Layer 7 of a small transformer language model trained on English Wikipedia (16 layers, counted from 0, width 64).
A neuron's activation on a vector x is SiLU(gate . x) times (in . x), where the dot is the dot product.

Input weights of the MLP neurons that the questions are about. A number n stands for n times 0.0058.
n3 gate: -7 28 13 -4 17 3 -28 -45 23 -21 1 -1 14 34 -4 -68 54 -4 9 -15 0 -17 2 -19 28 10 -10 33 8 -47 24 -19 -9 3 25 -34 -14 -25 -1 -12 -15 32 13 41 9 -62 26 17 12 6 45 39 -33 42 -21 11 2 4 12 22 35 13 1 15
n6 gate: 5 18 6 -12 18 14 -30 54 -30 -36 20 51 7 38 45 -6 6 5 -26 7 28 16 -44 -62 1 -7 -14 46 -2 16 -7 -19 3 6 27 33 39 -2 18 -22 -9 24 -35 64 -17 2 17 47 12 10 -3 -35 -6 -57 47 -4 -18 -15 -31 -5 44 -23 -8 -7
n10 gate: 10 48 -20 -22 -20 -40 10 35 17 12 35 38 -18 40 -15 -25 4 12 -42 18 31 19 -88 -4 36 36 -23 34 -7 -40 9 -3 19 -20 15 31 4 -4 -14 -11 -55 7 29 84 -8 27 8 -16 -12 -7 -70 61 31 0 -14 -16 -1 -28 -11 40 -27 23 37 -22
n53 gate: 24 -13 -60 81 -55 29 -31 70 11 -5 31 -7 -56 23 21 -26 -10 14 10 3 7 -22 -5 -4 38 45 19 -18 39 40 46 8 55 32 17 -20 64 58 52 6 31 15 7 16 -10 21 -16 48 0 21 24 33 -4 0 10 -5 46 43 1 9 -29 1 13 29
n72 gate: 9 -17 1 48 -34 1 -18 1 -8 22 24 -21 -63 4 10 65 -25 21 21 -11 24 5 5 -24 0 20 -9 39 -47 32 -20 -31 -28 1 47 -17 -39 10 -9 -1 -2 34 -9 7 12 29 23 -26 6 6 -6 12 71 25 5 21 18 2 20 2 -20 9 -8 33
n96 gate: -18 -38 45 -12 23 -3 17 -39 17 47 -11 -10 3 13 -13 23 -36 -21 -56 33 2 -3 14 -7 -29 -13 -22 27 -27 33 43 -41 -61 8 -20 30 18 -40 21 76 0 20 -39 -13 -14 -7 -4 -43 16 1 -64 14 -14 -5 -14 -2 -24 -40 38 8 -58 -10 86 -8
n128 gate: -11 -9 29 18 10 65 10 10 -37 -13 -38 -13 27 22 16 -32 -16 37 -9 -20 -1 10 25 13 7 -13 18 -9 -8 -60 36 33 53 -44 -16 -65 -27 9 19 -21 8 -4 -5 20 -49 -3 -41 33 4 42 33 -3 -32 -1 -20 -33 -2 -49 -41 -47 8 42 9 14
n137 gate: -22 -3 -25 32 36 6 11 -8 -46 11 31 38 24 -38 5 -55 -8 5 -38 -6 -38 2 -49 45 0 2 15 -1 4 -47 -4 8 2 4 -10 0 -69 -3 -33 18 30 18 20 -61 -8 -22 36 9 -39 -9 -6 -24 8 2 -44 -53 41 8 -28 4 9 -5 19 -6
n150 gate: 4 -39 19 10 -1 -24 -20 14 -25 -46 -9 11 -1 38 -5 21 -24 -38 -41 28 -13 52 10 -34 42 35 -22 -26 -52 29 39 -4 -14 -17 2 -10 -8 8 2 -6 6 -9 -27 15 6 -13 9 -20 -70 28 27 -39 6 21 11 -49 7 -2 2 -35 -4 -38 26 13
n194 gate: 35 34 -17 26 7 -27 -8 -10 -45 38 -32 2 -83 -58 2 -53 -21 -43 -4 27 4 32 -4 4 9 3 20 1 -78 14 -26 -30 -3 34 -2 8 50 -4 -71 2 17 34 0 -10 -10 22 16 31 74 12 -27 18 -51 -31 -22 40 25 7 -9 -8 3 -35 -22 16
n204 gate: 22 32 6 16 2 -14 19 34 -35 -53 -14 -29 19 -32 -6 -35 48 18 7 -3 -23 -15 -36 18 -11 -66 21 -17 -50 -27 7 16 -36 -29 11 2 -23 27 15 -37 -8 36 18 -6 -28 -13 -12 21 -29 30 -9 -27 -2 -2 -5 20 36 -51 -9 3 -16 12 41 -7
n223 gate: 23 -35 23 62 7 -4 4 -3 -10 -23 30 -4 8 1 -4 -19 -9 -40 55 -4 -47 16 10 22 -82 32 -17 5 48 -32 42 -2 -20 13 -25 1 -12 1 -10 27 -24 34 -4 -68 -17 3 -21 0 -4 -60 14 7 35 -22 -35 -19 -7 -37 -5 -23 71 -64 -7 -27
n231 gate: 10 -38 -2 22 8 -2 -23 38 42 43 36 4 1 1 -1 -15 47 20 37 -12 16 4 48 33 30 -6 27 1 17 -13 -8 5 -11 -51 12 -16 -5 -14 5 -25 -1 52 -8 45 7 -22 -4 30 1 -4 1 32 -1 25 6 41 26 24 -9 -3 11 11 26 6
n245 gate: -31 4 -2 -17 29 13 -24 6 -11 -7 -17 22 1 -8 -4 4 -7 14 -25 3 13 -23 3 -35 14 -25 16 -7 -22 -11 -23 -13 -15 27 7 -36 30 -9 11 7 -9 16 15 9 -53 -6 13 3 1 -21 14 26 -14 32 -17 -10 -9 -17 16 -8 10 -26 14 -4
n252 gate: -19 20 -38 -50 -48 4 65 1 27 35 45 -7 0 -7 25 20 43 21 -12 -33 -7 -12 41 -26 20 1 -23 -15 -5 27 -10 -95 -38 41 -47 15 -25 -4 10 -11 -18 15 -17 -33 -37 -16 -16 -33 -60 10 -26 31 35 29 -4 7 11 22 45 -26 -26 -5 3 2
n262 gate: -16 10 -10 0 -17 -4 70 -60 -9 -25 17 7 9 80 12 8 16 34 33 -25 10 -46 -53 -25 61 -21 21 -41 -21 -31 6 36 60 -5 -39 -25 -10 13 15 -18 23 37 21 -4 40 6 61 -9 3 -66 54 44 35 2 -35 1 33 25 5 27 35 21 41 -32
n264 gate: -10 16 47 4 14 24 9 -26 27 -60 -40 13 34 33 3 -7 -25 11 0 52 22 -7 -51 -32 51 -25 -39 -11 -19 5 7 -34 31 -15 -37 17 29 -16 25 6 -28 27 -13 -37 -20 58 -23 20 29 -14 47 47 -8 10 -38 -20 5 1 -10 21 2 -2 -28 -7
n277 gate: 64 16 30 28 -17 17 -25 42 -6 -5 -4 -32 -2 41 -3 27 12 29 -20 -46 25 31 -2 -27 17 -76 20 3 2 23 41 -7 4 8 25 4 18 -23 -13 49 -2 27 -60 35 34 -44 2 -19 9 -42 -48 -2 12 -26 -44 56 8 -21 31 16 28 -12 -7 -16
n3 in: -11 -3 18 -1 18 -14 8 -10 3 -16 -19 29 30 1 10 5 15 -2 10 -22 -12 2 14 -1 -33 19 26 35 -11 -21 46 17 -6 -20 -21 29 29 -13 10 -50 -1 10 -23 10 2 -34 53 19 6 27 23 22 -7 -7 -25 8 1 9 -35 8 -11 -8 -48 -9
n6 in: -30 -16 11 11 -15 1 -16 -7 22 -17 -46 9 -10 8 1 -1 25 -14 9 21 5 22 50 -38 -15 -2 11 13 19 -16 35 -46 27 28 1 -21 -16 8 -24 27 -4 4 4 3 36 18 9 -1 14 -19 26 11 -1 -1 -2 -56 -10 -30 -52 -34 28 -51 -7 -34
n10 in: 17 -4 -16 -34 -36 54 1 46 28 -34 13 -5 16 -29 18 25 9 35 23 -13 17 3 20 6 3 46 -19 19 -32 -16 -30 34 -22 9 -32 -2 -4 16 17 12 -21 12 -16 50 48 14 48 -29 -34 24 -3 55 17 22 -39 -25 -53 -25 7 8 -22 25 14 -13
n53 in: 37 56 17 20 -46 4 -9 6 29 -56 -18 -35 -3 -33 31 12 -7 14 -27 -15 -22 38 -27 22 -23 24 16 43 35 2 -37 -13 0 14 -18 -18 12 48 -41 -9 8 11 32 -24 16 -38 -1 -42 -9 -46 -2 31 44 -3 -35 20 -29 27 18 34 -17 51 -33 -2
n72 in: 40 4 17 29 -17 22 -21 0 27 11 -6 -13 -8 1 18 38 -1 6 2 -13 26 26 17 -21 -36 -10 3 13 -4 24 4 -28 -10 22 57 -1 -24 5 1 -23 -3 13 -6 -9 -4 20 -7 2 38 33 -9 -20 47 22 -28 6 26 -25 -2 -2 -22 -20 -7 13
n96 in: 1 12 41 3 -16 -29 -6 24 -20 -9 32 23 5 -19 4 10 -52 -6 -42 -4 -30 -15 -24 22 -5 -12 -12 13 -15 7 -52 1 48 -4 13 49 -15 21 39 -34 20 44 25 -18 7 -5 7 -17 51 14 -27 12 52 -18 -13 1 -20 7 -8 -21 -31 -44 -24 -16
n128 in: -10 -25 -6 -6 -16 -1 -2 -1 -49 15 -9 63 -5 8 -12 -19 -7 3 -19 -33 40 -14 -19 -15 5 -4 41 57 29 -41 15 3 4 -7 5 -15 -15 8 -24 -76 -42 11 10 25 -24 -5 -12 20 12 -16 -10 0 -14 31 -61 -35 7 -21 -24 -19 -22 -5 -4 3
n137 in: 12 -35 14 -9 -26 -5 7 38 -22 -19 -22 3 -25 26 -18 -26 -10 59 13 31 -17 29 -11 36 29 42 0 -24 47 -4 -13 4 17 49 -13 -40 5 -31 -33 0 1 19 17 -7 -15 -27 -27 -1 5 -5 -20 33 49 35 0 -66 10 40 -13 15 2 8 -48 14
n150 in: 20 -22 31 5 -32 -8 6 27 4 -24 -28 47 -7 -2 -7 17 -36 -26 6 -33 57 18 8 6 39 26 -2 16 -15 10 -3 23 -24 -1 -31 -13 -9 8 -53 44 10 12 20 -30 -5 9 30 6 -12 8 -16 -9 -12 27 12 4 -34 -22 2 -4 -2 -29 17 30
n194 in: -3 -43 -16 -24 32 12 -41 -21 -22 30 -36 18 35 -9 -5 -53 -6 -38 -15 33 -11 -25 -49 -12 -9 9 -30 -10 -28 -29 4 -30 9 -30 10 16 13 32 -29 55 23 -19 -15 40 8 10 8 -20 -3 28 -13 5 0 -29 9 -6 -20 2 60 -8 30 -41 -11 -39
n204 in: 31 22 7 -6 15 -22 29 -7 -13 17 -21 -8 22 -5 -4 6 18 -10 -21 -11 -30 -13 12 43 -43 -18 18 -31 -13 17 -11 6 -9 -37 -8 31 -18 30 52 24 22 13 -22 -1 5 8 -20 11 41 -8 9 -17 17 -29 11 6 80 12 -21 53 26 5 32 -18
n223 in: 32 28 -9 -3 -4 6 -4 -8 11 38 50 -31 39 -2 12 -29 10 34 27 -33 -4 -14 -5 40 31 -34 14 -33 -7 -48 -14 -22 -2 -16 13 17 -16 24 -44 -71 -36 -10 3 2 -1 -2 44 -32 12 19 -51 -9 30 -20 -23 -38 12 -1 3 -4 1 -19 -11 -30
n231 in: -59 19 -5 23 -18 55 -9 10 -29 6 -23 -20 -12 -34 4 -13 -18 3 20 34 6 3 1 10 -9 6 28 -14 -12 39 -15 -16 -8 -13 -3 -10 25 14 -11 -48 -17 -8 -9 47 -12 -4 -11 -27 23 16 -30 22 51 -12 32 -3 -2 45 22 -3 8 13 -21 -27
n245 in: 24 -13 -16 8 -12 14 -30 26 -3 -19 15 11 -19 -21 -18 2 -19 6 45 -9 -2 -30 -6 29 0 -29 -1 11 -26 15 -2 7 -15 -9 -17 1 -4 11 4 0 0 -11 10 0 -5 28 -5 -3 14 0 25 -6 -14 -16 -13 -15 17 -9 4 -13 -31 -4 6 -9
n252 in: 56 -1 13 -7 47 9 -5 -9 48 43 -7 8 38 26 -5 -19 -59 -54 -37 -21 36 11 18 4 -9 -23 -19 3 -21 -25 -15 3 11 54 24 -31 14 -11 -18 18 -26 -12 -16 -79 10 -29 2 57 -29 33 7 -12 -15 -2 -9 -7 52 7 17 7 21 -12 -6 3
n262 in: -18 -47 -27 10 -19 -20 -26 15 -16 42 40 11 -31 45 4 51 29 13 -14 -7 -23 -20 -14 20 -14 17 10 23 55 42 2 -38 -16 -36 -54 7 19 -18 15 -8 -54 10 19 0 9 -41 1 -41 61 41 1 -18 22 -27 5 23 -15 -17 10 -7 4 -44 37 -46
n264 in: 0 43 -11 -55 14 48 2 -11 -7 13 -20 7 31 48 -12 -18 -38 24 -16 12 31 14 -33 -10 41 4 12 5 44 -5 37 -13 -12 14 -22 -15 17 14 31 12 -51 -28 21 14 -12 -8 21 13 41 1 -14 -19 2 -5 -1 30 -25 33 37 15 44 -7 -15 -1
n277 in: 24 34 -3 -18 -55 1 6 1 -12 29 13 -32 -15 -28 5 -5 -9 33 -20 37 20 -6 12 -19 10 -31 -15 -11 35 -22 -9 1 -45 67 -27 47 -3 22 0 8 -49 47 -14 2 -2 -26 -21 3 6 -29 -37 -11 -5 15 7 7 -38 0 -58 1 -11 -50 12 5

Each question shows a token from some text and the vector x that enters the MLP there. A number n stands for n times 0.044.

" l": 47 -4 -8 -21 -2 -8 -21 -49 16 -17 18 25 29 -69 16 34 -9 0 5 26 42 -58 -3 -16 -16 -59 6 -27 66 29 4 9 32 1 28 -37 -6 -6 16 -19 4 -22 14 26 -7 -23 -11 -6 -12 -9 24 15 1 -14 -1 -35 9 -10 -18 -11 -25 -38 -11 19
Which of these neurons fires most? n245

" the": 35 11 -14 13 -15 -1 -46 -11 -21 38 -5 42 16 -17 -14 -14 5 -24 -5 27 30 -8 25 -26 -16 -16 1 -57 22 2 -1 -22 20 -16 30 2 -18 -8 -1 -4 4 -47 21 21 20 -25 17 -24 -7 -5 -25 -7 -50 1 44 -11 -16 42 11 25 10 -44 -39 50
The two highest activations, in order: n194, n10

"D": 26 -24 -6 -29 -23 -6 -8 -38 74 15 -20 22 -22 -32 -22 31 8 3 8 47 2 -21 -8 -8 -8 8 9 -35 3 29 -39 8 24 -3 27 -15 -4 -12 17 -45 7 -27 31 -15 -15 -30 0 -32 -21 -1 16 39 -44 -33 11 -39 -12 -10 21 20 -7 -19 -13 34
Which of these neurons fires most? n204

"q": -19 23 10 -5 35 18 -58 -29 27 17 -47 10 41 -29 -9 -5 48 -11 4 14 17 2 6 -13 -46 -27 -20 -7 34 38 27 -14 5 -1 3 4 -30 -12 0 -11 -24 -39 26 -11 19 -23 8 -40 39 53 50 -6 -29 -16 4 -4 10 -3 -23 33 13 29 -20 -16
Which neuron fires most, and how strongly? n3, at about 4.2

"les": 1 20 -10 -28 -25 17 -56 29 27 -34 6 22 20 -51 -15 23 -3 4 10 33 6 -63 10 14 -31 -27 2 -33 20 13 -23 81 13 -7 10 -5 -14 10 18 5 -44 -18 39 -17 14 -21 -3 -1 -5 33 23 -41 -6 5 18 -20 -1 10 10 52 -20 11 -19 -8
Which neuron fires most, and how strongly? n204, at about 1.1

".": -21 24 21 -78 -29 10 -43 -9 1 -48 -14 23 12 -16 -3 15 21 -8 17 7 4 -31 -7 3 -16 7 -4 -56 30 39 -12 27 22 -23 29 -24 1 -18 -9 -38 -23 -39 20 41 3 -28 5 4 5 20 -20 -7 -45 0 -40 -24 -3 -8 1 28 32 -17 -24 0
Which of these neurons fires most? n3

" rem": 14 -8 25 -24 -15 8 -20 -13 5 -25 38 36 54 -25 -32 35 4 15 40 10 38 -5 24 -10 -22 -46 22 -21 64 19 8 9 -1 -10 -57 -8 5 24 -11 -36 -7 -11 3 17 12 -26 -14 -33 -37 -29 27 -7 -45 -8 -46 -12 13 7 -10 -9 -28 -44 -35 14
Which of these neurons fires most? n223

"ig": 3 26 3 -25 2 2 -14 -15 24 37 -28 31 21 21 23 20 47 -15 -26 64 25 -44 20 12 -2 -14 -45 16 0 22 -1 34 -6 -32 5 26 -23 -4 -32 17 72 -43 9 23 30 -21 -32 -17 48 32 1 -7 -22 -24 9 -16 -25 -1 -35 21 12 25 -14 24
Which neuron fires most, and how strongly? n137, at about 0.4

"qu": 18 16 -11 -15 -19 44 -22 21 -4 9 -66 14 -3 -3 -9 -23 6 -11 -15 36 15 -45 20 -24 -75 -19 -44 -43 24 32 -4 14 0 -16 3 13 3 18 -2 -24 -8 -13 -5 24 43 -17 -25 -52 19 8 47 -1 -31 -32 -23 23 11 -6 -11 23 -2 42 -3 33
The two highest activations, in order: n150, n223

" ": 8 -21 9 -36 -57 -5 -49 -2 -17 36 -33 -15 10 -19 11 -10 -2 -3 3 31 47 -57 18 -23 -21 20 -3 -9 29 58 -9 22 -1 -7 -8 6 -13 -42 -9 -6 1 -31 30 -13 7 -22 -23 -54 -11 -11 13 1 5 -37 -11 -18 7 26 -40 24 -27 -24 -14 35
Which of these neurons fires most? n223

"ity": -5 23 6 -7 6 -27 -70 12 21 -10 3 18 -16 -46 3 12 45 7 24 38 11 -29 34 3 -3 -19 -15 -34 49 4 -1 27 -3 -22 -34 3 -37 -5 5 6 3 -48 26 -5 25 -14 0 -30 -3 23 49 -33 -21 -5 11 -4 12 -2 -4 70 -17 -15 -19 6
Which neuron fires most, and how strongly? n128, at about 0.53

"s": 5 21 46 -30 18 -16 -59 -25 50 13 1 15 23 1 -30 40 31 28 -38 45 23 -27 -23 14 -8 -20 -7 -11 19 18 6 15 -4 -21 -3 10 -17 1 23 -1 4 10 5 5 -10 -54 24 -47 6 47 20 -17 4 8 27 -51 -6 -25 -11 -28 -7 -16 -23 17
Which neuron fires most, and how strongly? n96, at about 2.3

"|": 41 9 12 -23 -2 5 -26 -19 -14 -20 19 13 9 -7 16 19 38 -22 3 4 10 -13 7 -7 -25 17 22 -65 18 1 4 9 -31 -21 23 -38 -5 -6 7 -14 17 -5 62 -11 23 -35 13 -33 19 -2 -49 -24 -16 -18 2 -33 4 41 -15 43 -12 -35 -45 27
The two highest activations, in order: n137, n10

"at": -20 26 -8 -31 24 31 -13 0 52 26 12 10 36 -19 10 27 20 22 -8 57 40 -28 -5 27 -16 9 -25 -20 24 -18 -3 7 14 -15 1 69 -46 -54 -36 0 22 -42 35 18 26 -21 31 -35 8 53 13 -18 -11 -20 -27 -29 -3 -7 -6 16 0 -13 2 9
Which of these neurons fires most? n10

" such": -14 10 3 -51 6 16 -11 -36 -7 -3 17 32 29 -31 -45 -9 8 17 -2 39 29 -27 10 -36 -35 -25 8 -45 27 24 4 -14 36 -32 -44 2 -31 -18 -27 -36 1 -34 10 5 21 -19 -2 13 0 16 -2 16 -5 11 17 -46 29 54 -22 -10 -14 7 -43 -33
The two highest activations, in order: n137, n264

" has": -5 9 20 -24 -25 -3 -34 -38 -37 2 19 49 36 -50 13 5 15 -18 -32 24 1 -22 -15 3 2 28 19 -22 28 -9 14 34 33 -44 26 1 -6 12 7 -45 21 -52 31 -22 -11 -13 -13 4 44 3 7 -18 -32 25 -46 1 20 24 -35 2 -17 -31 -35 3
Which neuron fires most, and how strongly? n128, at about 4.3

" I": -13 -36 -5 3 -6 -10 -22 -19 49 6 -25 28 11 -35 -16 2 47 14 -8 23 2 -51 12 -17 20 -1 20 -37 -5 29 2 23 7 -2 26 27 -44 -16 25 -35 6 -38 38 -21 7 -62 0 -39 -4 49 -4 18 -17 1 5 -1 15 14 23 9 -26 19 -27 16
Which of these neurons fires most? n3

"aly": -20 -10 32 -7 -23 -35 -29 4 -6 6 29 18 -21 -23 -5 -5 31 -6 -34 38 32 -47 -7 -16 26 1 -12 -33 27 20 -14 39 -45 51 -1 2 -11 16 -35 -29 20 -64 28 -30 15 -24 -9 -19 -18 43 22 15 -36 6 5 -31 46 -27 4 41 -4 5 -25 15
The two highest activations, in order: n137, n150

"it": 9 30 -45 -31 -20 -47 -9 18 -9 19 -20 10 12 7 -41 22 18 -13 0 48 40 -86 -37 3 -24 19 14 -13 53 11 -24 42 16 -5 3 33 -27 30 -17 -38 29 -18 35 17 12 -25 -1 -23 22 39 32 -48 -10 -6 44 -15 -11 0 -21 -8 18 2 -26 5
Which three neurons fire most, strongest first? n252, n72, n150

"ions": 2 20 9 -24 14 10 -55 19 8 -7 28 20 -3 -29 9 16 63 33 30 33 6 -37 18 4 -12 -15 -15 -52 39 4 -16 65 23 -36 4 39 -11 15 22 0 -7 -14 39 -21 9 -22 15 -18 35 -8 32 -40 -22 2 -3 -16 6 41 20 28 -16 3 -18 6
Which neuron fires most, and how strongly? n252, at about 0.51

" |": 1 17 6 -63 -24 35 -52 -26 7 -11 9 2 23 -31 5 21 26 31 -18 1 29 -34 19 9 -2 -13 16 -67 25 12 13 29 -11 0 28 8 -6 -19 -12 -4 1 -18 53 4 14 -17 -2 2 21 5 -52 -13 -16 -14 0 -10 10 27 -34 24 0 -24 -39 0
Which of these neurons fires most? n277

"ed": -5 27 -4 -32 -39 -32 -33 -7 -27 2 44 37 21 -19 -29 20 -1 31 17 59 5 -68 -21 -38 -32 -8 16 -42 34 -5 -16 14 39 -13 -16 -17 3 16 5 -40 -16 -17 5 -12 21 -2 -13 -10 -4 23 -21 -5 -41 -22 3 6 -31 16 -21 27 -33 26 -21 31
Which of these neurons fires most? n252

" S": 15 -43 -19 -17 3 13 -15 -22 74 35 6 29 15 -18 -13 29 4 20 -3 43 9 -47 22 10 -12 14 7 -17 14 27 -5 42 20 -42 28 -18 -30 -31 19 -17 -21 -8 24 -3 2 -53 0 -26 31 17 15 -17 -24 -25 7 -18 -5 16 -24 44 6 -26 -20 18
Which of these neurons fires most? n53

"arly": -3 -13 -15 -19 32 -27 -51 3 -15 16 17 52 8 -38 -22 8 -32 -2 18 44 1 -52 -23 -44 -22 -12 15 -38 37 -2 -18 34 -13 27 -12 -8 26 11 -27 -22 -24 -72 25 5 41 -4 0 -20 -13 5 -7 -5 -41 -23 10 10 -8 -4 10 -10 -10 -23 1 13
Which three neurons fire most, strongest first? n245, n194, n204

"ary": -7 57 -19 -8 11 -19 -57 -9 18 16 17 65 -21 -20 27 13 25 35 35 34 23 -20 -8 9 -3 -36 -9 -23 34 27 14 42 14 -21 7 37 -22 -15 -13 13 2 -15 5 0 26 -23 15 -21 -24 1 15 -17 0 3 25 10 -7 18 -21 38 -18 3 -19 54
Which neuron fires most, and how strongly? n252, at about 0.47

" to": -5 -4 -25 -32 -28 -6 -47 -28 -23 -40 7 55 -6 -32 12 39 7 2 -1 34 59 -30 15 -20 -18 -8 -23 -14 12 1 -4 4 27 -32 17 14 -11 -15 -5 -41 -44 -33 1 3 18 -19 -21 -9 -11 -13 -28 12 0 2 -18 -27 13 30 -12 30 -48 -33 -34 14
Which of these neurons fires most? n10

" comp": 30 -9 -7 -40 -28 -19 2 -31 -25 -11 -17 35 34 -17 -37 -10 55 -11 17 3 38 6 -25 9 -15 -51 5 -14 10 34 -3 42 -16 -4 2 -8 -39 -10 -5 -60 2 -39 36 12 30 -21 -16 -52 -5 -64 27 11 -29 -12 -14 16 -5 -24 16 -18 -20 -34 -12 11
Which of these neurons fires most? n252

" t": 60 -20 4 -28 -12 -41 -30 -61 32 33 14 24 14 -19 -7 1 -54 14 -4 32 38 -22 -6 12 -22 -24 -9 -33 49 25 -15 4 11 -45 -6 1 -54 -35 1 -34 -2 -18 32 -1 -2 -7 -5 -23 25 -33 -10 -1 -22 6 -46 -9 -23 -11 16 25 -16 -18 -29 9
Which of these neurons fires most? n96

" m": 39 -19 33 -19 -14 16 -23 -19 42 1 28 19 -9 -25 27 -5 -16 -9 -4 13 40 -33 15 -10 -45 -29 13 -28 36 26 -4 -1 -8 -22 -17 0 -23 1 39 -10 -20 -50 21 6 -1 -11 -27 -40 -26 6 38 18 -44 -29 -47 -23 -3 -1 -15 -2 4 -74 -31 17
Which three neurons fire most, strongest first? n223, n137, n245

"am": -42 37 15 -32 -20 1 -42 -6 52 28 -47 14 34 -19 9 -1 17 -7 12 31 20 -49 16 -7 -25 -30 -50 -6 24 13 22 -18 -32 -30 -9 1 -11 -22 -2 31 13 -36 31 12 11 -15 -23 -38 25 34 49 3 -38 -31 24 -23 5 31 -6 -4 9 0 -11 7
Which neuron fires most, and how strongly? n264, at about 1.2

"un": 8 57 5 -16 23 3 -1 34 34 24 8 18 18 2 30 4 18 37 -8 52 37 -40 -12 -9 -55 -8 -2 -26 41 16 3 60 11 -27 -15 -15 -20 9 -49 -29 -16 -22 22 -38 45 7 -18 -21 -1 37 9 9 -5 -21 -2 -28 29 24 -3 33 4 -23 -19 4
Which of these neurons fires most? n137

" e": 27 -26 -34 10 13 -11 -31 -32 -3 -17 -12 42 -3 -51 3 3 26 -24 -39 32 36 7 32 17 -27 -4 15 -18 44 48 -15 54 28 -14 7 -7 -15 -27 -1 -18 -28 -59 19 8 -11 -2 8 -37 4 -14 -10 26 -17 0 -4 -14 -2 -28 -11 -2 2 -24 -36 36
Which neuron fires most, and how strongly? n264, at about 0.29

" A": 3 -44 -1 29 -20 18 -31 -23 67 22 -26 25 32 -30 9 7 32 22 -10 35 49 -26 19 -12 -2 -19 7 -9 4 27 -4 22 1 -1 27 3 -32 -8 33 -9 15 -37 16 6 11 -31 10 -49 -1 35 -6 -8 -2 -13 14 -11 -21 30 -20 64 1 -30 -34 25
Which of these neurons fires most? n231

"ings": -12 8 13 -29 4 14 -58 7 19 -1 35 25 -21 -50 -10 31 27 22 21 36 3 -43 12 -5 -21 -13 -9 -55 37 8 -10 28 17 -27 -2 24 6 -17 1 3 -26 -16 24 -15 18 -42 -3 -33 22 15 40 -24 -8 12 -21 -14 4 35 1 40 -22 7 -25 13
Which of these neurons fires most? n150

"ir": 0 26 -13 9 28 23 -22 -8 9 8 1 57 -4 11 -33 8 -8 -23 36 8 43 -21 0 18 -60 -30 1 -15 7 44 35 65 -29 21 27 -34 -17 19 -32 -31 9 -14 5 -13 9 -8 -29 -41 35 37 -11 6 6 -19 -39 -13 -10 20 1 30 -9 -16 -29 32
Which of these neurons fires most? n72

"-": 47 20 29 -3 6 18 -51 10 46 22 -46 24 30 18 27 15 34 25 -10 19 24 -43 0 -6 15 -37 -8 -28 42 50 -2 0 5 -24 6 41 -12 -24 -4 -22 0 -17 23 -2 -5 -46 8 -28 -18 18 -16 -2 5 -10 -21 -29 19 -21 -26 -16 -23 1 -21 13
Which of these neurons fires most? n277

"ural": -18 41 9 24 6 -32 -55 7 -3 37 6 27 1 -34 26 -4 -4 33 25 27 37 -24 2 -20 -26 -16 4 -37 50 1 -3 13 32 -15 -19 -29 -14 -18 -13 -28 -19 -52 29 13 42 -27 -4 -4 -9 -9 27 -42 9 -3 32 8 11 22 1 51 -5 -28 -29 28
Which three neurons fire most, strongest first? n10, n231, n150

" by": -6 15 11 -10 -7 -3 -51 -43 -33 -20 19 56 -25 -19 -22 9 6 7 -4 14 23 -12 13 -21 -4 -16 4 -43 30 16 1 9 26 -29 20 -3 -2 -12 -5 -39 -7 -23 14 -12 32 -51 8 9 -17 13 -62 6 -21 -14 -15 1 4 18 2 26 -47 -20 -19 6
Which of these neurons fires most? n204

"lish": 22 32 -20 -2 8 -23 -46 -14 -21 46 10 34 21 -28 24 15 28 11 16 50 3 -38 29 -23 -11 -28 -8 -42 28 20 -3 19 2 32 -5 20 6 -12 -49 -21 20 -39 9 -29 21 -19 20 -16 17 24 17 -40 -71 4 40 12 19 38 12 10 -9 -12 -6 1
Which of these neurons fires most? n194

" show": 13 35 35 -30 -48 -21 -30 7 5 -5 -38 31 24 -36 21 23 15 -5 27 20 10 -28 0 -25 -11 -39 3 -38 38 39 2 22 -2 18 1 17 -40 29 -28 -45 -11 -9 28 -12 12 -37 -10 -14 -6 -5 6 -16 -39 29 3 6 -1 11 8 39 -59 -29 -20 -3
Which of these neurons fires most? n194